Layer 8 of a small transformer language model trained on English Wikipedia (11 layers, counted from 0, width 128).
A neuron adds its activation times its output weights to the MLP's output. To switch it off is to set its activation to zero at one token and run the rest of the model.

Output weights of the MLP neurons that the questions are about. A number n stands for (n - 500) times 0.0022.
n22: 474 708 607 453 345 503 585 549 424 294 383 497 496 699 515 434 468 472 420 431 593 597 596 373 737 525 555 730 755 638 476 429 385 553 414 518 570 433 479 463 535 485 377 531 633 503 409 767 717 556 367 391 330 634 405 425 675 758 977 493 431 417 743 538 352 414 480 417 662 520 581 454 481 558 522 525 401 410 493 423 407 578 469 324 558 471 484 471 418 602 325 571 233 562 459 286 500 395 349 449 784 634 463 389 635 507 326 441 490 558 430 414 671 587 385 441 352 368 489 444 583 366 449 445 419 763 553 386
n67: 470 406 646 238 585 279 629 500 410 425 660 454 720 335 432 451 578 407 485 407 590 485 377 455 288 519 588 642 495 675 583 569 484 476 496 632 549 355 700 481 532 399 285 410 712 297 399 309 646 445 289 348 314 573 643 553 450 667 402 159 450 591 555 631 464 426 573 558 623 564 473 349 518 764 627 500 492 573 539 432 542 311 477 418 437 408 653 438 598 451 513 541 599 659 381 489 214 603 867 517 422 468 442 487 522 469 452 360 577 446 216 469 781 440 248 728 358 421 537 730 627 635 407 701 788 548 461 678
n95: 766 500 387 560 454 515 738 496 585 755 478 553 568 406 617 600 643 365 586 627 731 541 355 263 488 227 153 479 486 583 684 492 576 472 286 567 360 582 527 413 437 617 453 481 539 766 673 408 477 455 453 347 634 464 659 504 485 571 507 666 447 574 563 333 333 535 473 563 396 366 287 578 556 347 577 484 662 590 519 473 369 456 813 435 595 438 597 504 471 214 755 492 301 529 231 515 441 681 361 537 475 349 512 418 444 737 594 471 580 447 535 593 307 394 489 699 578 379 536 403 402 507 534 121 424 879 415 391
n140: 648 500 354 655 342 537 551 379 599 645 591 290 337 589 682 482 539 477 537 295 600 426 289 593 420 573 426 534 405 565 481 388 497 611 469 578 384 485 694 504 407 590 536 362 158 593 522 561 623 213 284 508 472 344 380 580 588 558 868 708 556 561 469 483 231 519 477 645 791 489 302 327 872 557 404 504 371 512 444 353 626 390 394 324 662 455 574 460 541 423 645 248 315 728 461 611 649 267 571 540 529 508 288 394 658 519 597 253 612 452 519 680 667 449 515 456 450 411 607 687 600 259 684 630 590 602 404 462
n155: 149 704 267 534 296 441 475 487 606 321 505 388 492 569 332 679 430 433 563 307 358 405 708 429 720 231 757 442 107 427 537 624 586 534 480 562 288 832 546 324 529 578 558 406 550 562 446 674 704 538 623 557 255 280 519 694 349 794 838 133 474 492 646 586 347 147 600 591 651 370 422 594 418 737 326 470 508 513 492 331 532 517 424 462 558 618 570 539 235 629 668 361 366 340 653 571 597 522 425 586 511 663 492 618 505 516 511 544 544 590 786 316 424 475 578 535 602 385 411 582 471 428 457 474 500 483 496 692
n243: 469 411 640 489 514 507 559 453 411 568 379 591 329 290 500 612 365 372 479 425 632 507 444 269 518 491 531 566 853 564 533 566 442 600 299 427 560 611 562 335 533 396 493 382 540 265 453 496 568 640 443 482 429 427 537 572 691 413 782 623 706 343 525 472 577 223 381 592 320 490 657 521 476 563 649 305 546 594 440 457 573 295 616 381 550 679 230 353 267 514 465 728 649 694 480 372 519 601 507 628 785 511 358 460 360 613 557 619 489 410 217 371 459 605 497 524 643 568 804 548 558 407 628 523 409 332 633 421
n259: 647 521 181 802 476 520 525 364 452 267 577 516 253 428 679 438 403 393 477 306 548 641 609 207 351 355 569 760 331 611 419 425 336 450 694 508 432 387 537 397 235 658 504 560 525 309 492 276 262 686 523 476 564 672 592 542 726 312 585 681 611 460 626 683 587 508 762 552 509 550 355 481 505 401 462 492 476 488 457 622 235 479 532 892 401 534 574 764 404 469 447 475 324 869 537 414 373 702 386 606 583 496 768 473 396 588 443 461 563 411 365 548 496 549 596 600 504 492 655 210 378 440 429 397 341 698 579 476
n264: 438 597 500 532 580 541 536 791 423 566 378 447 396 185 420 415 713 464 556 630 908 383 572 607 500 310 603 606 591 689 300 772 355 672 321 516 631 676 641 466 363 396 591 740 531 410 368 623 376 630 314 446 553 450 397 452 604 249 537 468 514 310 621 393 452 373 508 467 448 399 526 317 444 248 468 443 323 554 614 477 444 282 508 443 398 335 341 484 454 541 717 528 538 533 379 710 416 622 583 504 544 659 439 534 712 511 583 396 538 793 543 744 356 280 652 533 314 360 600 656 414 450 459 698 580 524 356 403
n306: 336 280 602 447 243 447 444 619 559 574 504 443 659 555 190 403 423 504 637 628 730 416 614 369 430 491 492 470 331 580 532 584 280 738 406 556 253 117 397 673 409 399 659 379 444 765 281 270 441 722 452 213 224 635 560 746 520 492 606 733 285 500 428 591 665 749 685 547 535 515 584 632 780 465 684 537 625 494 500 512 477 468 570 508 411 500 648 367 500 609 397 387 656 512 446 511 271 649 710 352 537 556 469 565 447 492 375 424 477 475 508 602 528 516 485 355 700 441 516 481 350 380 462 554 555 552 372 638

Each question names a token from some text and the token that comes next. It shows the activations a of the neurons there, in the order above. A number n stands for (n - 500) times 0.044.

Then comes g, the gradient of the next token's log-probability with respect to the MLP's output, scaled to length 1. A neuron's effect is roughly proportional to its activation times (output weights . g). A number n stands for (n - 500) times 0.00068.

"\"", then " was"
a: 500 499 503 550 500 500 500 500 500
g: 595 355 620 285 526 365 528 465 605 677 557 206 651 366 504 606 364 856 603 405 584 725 427 509 456 283 559 429 385 753 433 428 560 421 431 429 593 405 495 779 516 720 347 555 598 575 540 532 306 386 412 470 677 423 419 506 498 688 544 442 536 471 390 779 336 455 654 451 413 326 542 543 567 677 418 625 290 560 427 365 337 689 432 604 427 406 332 407 658 504 623 469 408 520 524 459 112 229 459 642 573 372 495 479 716 477 470 571 539 446 653 609 343 562 798 441 506 308 455 440 573 755 458 614 388 529 392 594
Which neuron, switched off, lowers the next token's probability most? n140

" Roman", then "ce"
a: 540 500 516 500 500 500 500 500 500
g: 454 500 537 495 446 510 478 438 427 419 419 511 297 723 640 491 529 502 606 480 443 622 525 446 667 301 435 741 749 754 526 387 455 636 532 297 281 566 654 466 784 664 315 340 500 262 328 559 466 655 251 610 653 350 525 533 407 508 712 725 352 521 440 577 545 583 419 519 344 568 368 321 372 383 381 594 409 410 559 671 478 601 395 400 455 358 912 664 538 398 485 548 599 509 395 510 834 265 395 358 440 478 545 355 601 474 380 382 355 510 515 411 786 430 764 456 565 377 321 631 571 556 543 545 484 636 475 448
Which neuron, switched off, lowers the next token's probability most? n22

"B", then "ro"
a: 500 500 503 500 500 500 598 500 500
g: 558 346 491 568 373 602 729 562 490 388 482 526 108 285 545 539 480 164 833 435 395 637 505 513 509 565 587 611 356 754 618 380 630 639 647 376 545 460 635 546 484 226 505 685 392 462 816 608 265 378 494 337 664 528 281 376 482 641 562 587 267 640 497 453 409 680 469 481 573 625 386 763 402 635 499 644 487 561 492 518 569 583 507 761 438 437 501 299 269 264 548 395 380 536 544 516 540 462 558 362 516 564 409 468 674 413 519 451 734 559 353 693 506 666 501 477 502 371 467 351 467 358 640 500 476 469 325 438
Which neuron, switched off, lowers the next token's probability most? n259

"ro", then "ken"
a: 538 500 500 500 403 500 500 443 500
g: 414 445 654 489 438 602 622 459 552 476 377 680 703 489 417 293 464 768 388 510 501 556 492 520 360 372 397 518 358 537 424 596 278 252 518 614 580 622 548 600 585 263 366 342 519 491 449 302 471 601 228 598 845 404 369 805 290 458 487 468 451 527 543 443 355 652 378 423 481 683 583 484 554 568 388 508 559 364 537 585 772 470 517 491 554 476 500 640 596 622 529 563 412 420 301 632 504 670 592 466 684 316 180 767 276 410 694 530 435 581 535 297 305 568 416 649 462 541 335 774 741 425 329 583 472 649 556 480
Which neuron, switched off, lowers the next token's probability most? n155

"don", then " Che"
a: 500 500 500 500 433 500 500 500 500
g: 401 368 390 534 548 501 501 478 445 481 551 750 514 422 493 297 474 401 464 628 526 617 457 683 539 644 443 587 444 468 592 687 461 567 605 346 435 224 377 663 455 330 598 686 353 496 352 502 616 658 424 611 592 437 326 577 502 377 479 496 336 472 770 531 391 496 909 398 270 481 650 676 891 620 516 540 463 823 357 462 608 236 415 607 392 498 407 572 380 433 482 606 552 577 390 551 517 347 458 636 474 237 615 697 367 350 464 715 497 603 541 622 424 517 443 371 317 777 584 250 563 372 450 418 453 273 497 520
Which neuron, switched off, lowers the next token's probability most? n155

",", then "\n"
a: 500 343 544 500 500 500 500 500 500
g: 593 697 712 705 575 478 507 514 351 430 343 591 514 699 601 456 654 368 579 633 630 430 469 571 594 391 490 475 449 457 647 622 321 495 508 638 498 338 315 195 477 329 367 523 583 830 588 460 416 166 512 496 371 650 425 544 569 213 410 310 654 509 400 332 507 564 290 644 658 721 292 269 414 490 668 663 499 580 499 675 438 386 634 451 622 344 541 553 524 487 340 374 450 568 602 712 478 590 707 465 361 575 430 582 246 516 545 668 432 477 599 252 547 300 505 768 421 609 388 538 373 319 586 483 561 386 607 563
Which neuron, switched off, raises the next token's probability most? n67

" Song", then "s"
a: 504 500 511 500 471 500 500 500 500
g: 660 353 474 378 568 718 514 437 393 406 677 417 345 521 654 658 646 436 409 425 479 363 521 453 697 589 305 434 581 540 555 379 387 551 407 525 503 265 512 509 506 763 286 528 636 407 609 213 330 452 559 490 477 783 332 413 453 633 479 739 588 610 265 295 501 637 362 511 513 564 424 348 654 549 650 646 733 269 434 627 493 745 544 652 595 333 408 529 529 510 492 206 624 550 393 557 457 366 357 342 359 472 472 413 392 617 583 446 370 488 424 654 734 398 381 441 565 529 565 711 831 539 665 741 430 422 430 338
Which neuron, switched off, lowers the next token's probability most? n155

" the", then " development"
a: 461 496 500 500 500 526 500 500 500
g: 576 503 433 768 650 652 626 388 440 585 532 317 467 485 550 427 468 471 451 366 289 428 606 473 319 188 600 492 421 566 305 576 622 345 593 306 467 564 369 555 648 479 429 328 355 644 662 530 243 285 602 182 565 480 459 325 476 427 548 599 540 368 449 443 577 549 648 406 691 549 478 432 513 698 465 467 533 490 358 385 591 306 333 523 770 591 594 699 870 566 560 389 502 489 644 602 567 486 355 624 565 413 310 620 634 296 367 743 433 556 368 383 492 752 705 393 417 432 411 616 444 688 440 495 572 425 651 776
Which neuron, switched off, lowers the next token's probability most? n22

" Hay", then "ne"
a: 500 500 500 500 500 500 500 263 500
g: 461 540 525 411 494 516 694 559 543 517 683 926 533 380 459 445 346 774 654 315 482 617 265 593 664 561 473 362 520 519 720 602 404 499 618 421 382 482 433 672 538 519 408 426 447 552 512 643 617 396 446 298 716 489 651 266 413 684 556 552 442 577 314 514 296 178 325 390 529 412 563 489 361 561 589 420 564 495 403 368 588 379 508 461 385 406 662 335 390 515 434 449 560 520 472 751 793 411 637 646 390 413 769 382 523 623 267 503 656 584 346 519 582 388 568 746 484 561 279 332 472 357 543 223 642 594 425 548
Which neuron, switched off, lowers the next token's probability most? n264

" over", then "sea"
a: 500 500 500 500 500 500 515 500 396
g: 317 484 687 466 488 454 438 463 385 518 393 367 537 434 592 442 602 212 441 738 382 585 609 493 587 347 382 357 614 150 602 425 594 527 771 195 302 504 468 517 737 471 502 319 637 468 424 366 678 155 543 616 459 600 366 529 473 487 566 610 553 537 322 547 622 463 357 440 871 709 295 553 458 628 333 541 482 292 571 386 483 517 647 435 618 660 567 474 678 590 581 568 503 375 769 438 628 445 540 431 478 482 439 582 611 481 442 671 452 455 360 661 756 584 621 479 367 692 366 459 506 626 187 507 474 373 563 539
Which neuron, switched off, lowers the next token's probability most? n306

" Da", then "pper"
a: 662 500 503 500 481 500 500 436 500
g: 355 372 634 472 342 582 322 317 399 605 567 712 386 395 470 358 627 643 299 666 346 532 484 493 779 320 613 632 649 506 267 431 226 568 561 409 620 503 144 540 643 374 530 675 120 515 551 345 504 506 390 617 470 409 342 586 491 466 659 499 358 628 392 528 557 541 522 312 718 393 369 556 269 589 526 498 307 481 272 618 617 668 595 816 583 649 417 607 607 367 545 505 447 463 287 496 582 553 500 484 510 546 490 564 678 305 598 586 426 618 568 445 686 738 344 626 592 619 535 547 322 405 532 546 565 570 589 387
Which neuron, switched off, lowers the next token's probability most? n22

" featured", then " on"
a: 409 500 515 500 500 500 368 500 450
g: 512 621 515 438 439 516 519 521 554 518 231 516 539 522 290 832 456 678 525 465 559 474 905 517 499 437 630 538 549 691 322 391 759 710 589 617 371 455 494 583 522 374 332 342 736 438 647 265 386 491 546 455 636 702 458 623 539 318 522 454 575 336 527 132 524 595 633 650 447 559 418 492 530 362 522 409 369 381 605 417 634 567 464 403 432 495 494 517 615 513 481 727 354 406 551 462 358 559 51 553 768 514 610 358 458 508 480 283 252 404 569 529 478 328 510 711 601 634 432 385 537 643 453 380 405 526 405 638
Which neuron, switched off, raises the next token's probability most? n259

" ", then "vent"
a: 500 435 500 500 500 499 500 500 448
g: 492 216 523 473 299 712 526 486 535 535 672 488 508 415 644 404 314 592 637 559 160 560 499 454 615 554 315 521 551 610 394 620 653 747 486 422 455 254 374 378 526 389 560 318 509 379 560 781 375 736 624 359 554 354 371 212 405 654 451 630 441 241 368 666 506 559 601 323 637 615 548 510 526 423 363 573 739 670 372 302 528 356 599 501 469 629 696 427 591 348 447 564 535 380 527 829 580 436 617 324 596 356 534 568 637 284 578 500 359 384 676 523 583 412 542 437 536 312 701 351 551 397 509 502 573 547 675 614
Which neuron, switched off, raises the next token's probability most? n306

"vent", then "ing"
a: 500 448 500 500 500 500 458 500 500
g: 464 379 254 462 716 516 385 462 551 412 410 588 690 391 564 451 435 629 638 505 501 467 523 618 464 402 507 694 456 726 314 441 481 458 395 777 593 826 444 515 616 185 707 418 308 630 417 478 502 603 700 448 428 425 735 644 396 191 522 261 469 484 564 819 480 661 421 493 615 309 562 561 414 634 536 327 356 420 624 187 492 494 613 409 462 464 404 663 427 481 446 641 654 682 473 550 248 509 442 652 413 549 502 427 508 424 524 537 636 391 275 338 402 487 632 313 405 357 543 425 630 688 648 369 451 550 707 607
Which neuron, switched off, raises the next token's probability most? n67

" was", then " No"
a: 500 333 500 500 500 500 455 500 500
g: 412 621 506 375 539 550 656 473 671 494 424 574 507 543 549 351 441 412 527 522 817 350 557 480 579 587 488 571 723 323 332 543 599 578 343 670 204 529 564 489 171 581 456 523 504 315 485 656 650 492 705 486 498 534 555 590 514 468 333 521 672 371 759 210 336 571 342 633 424 521 399 360 563 555 463 542 481 753 601 340 393 562 552 560 345 447 564 863 438 397 271 655 599 622 464 468 416 609 682 363 486 493 556 573 378 461 485 524 353 476 335 605 156 318 629 301 696 573 754 473 526 338 459 405 672 563 446 284
Which neuron, switched off, raises the next token's probability most? n259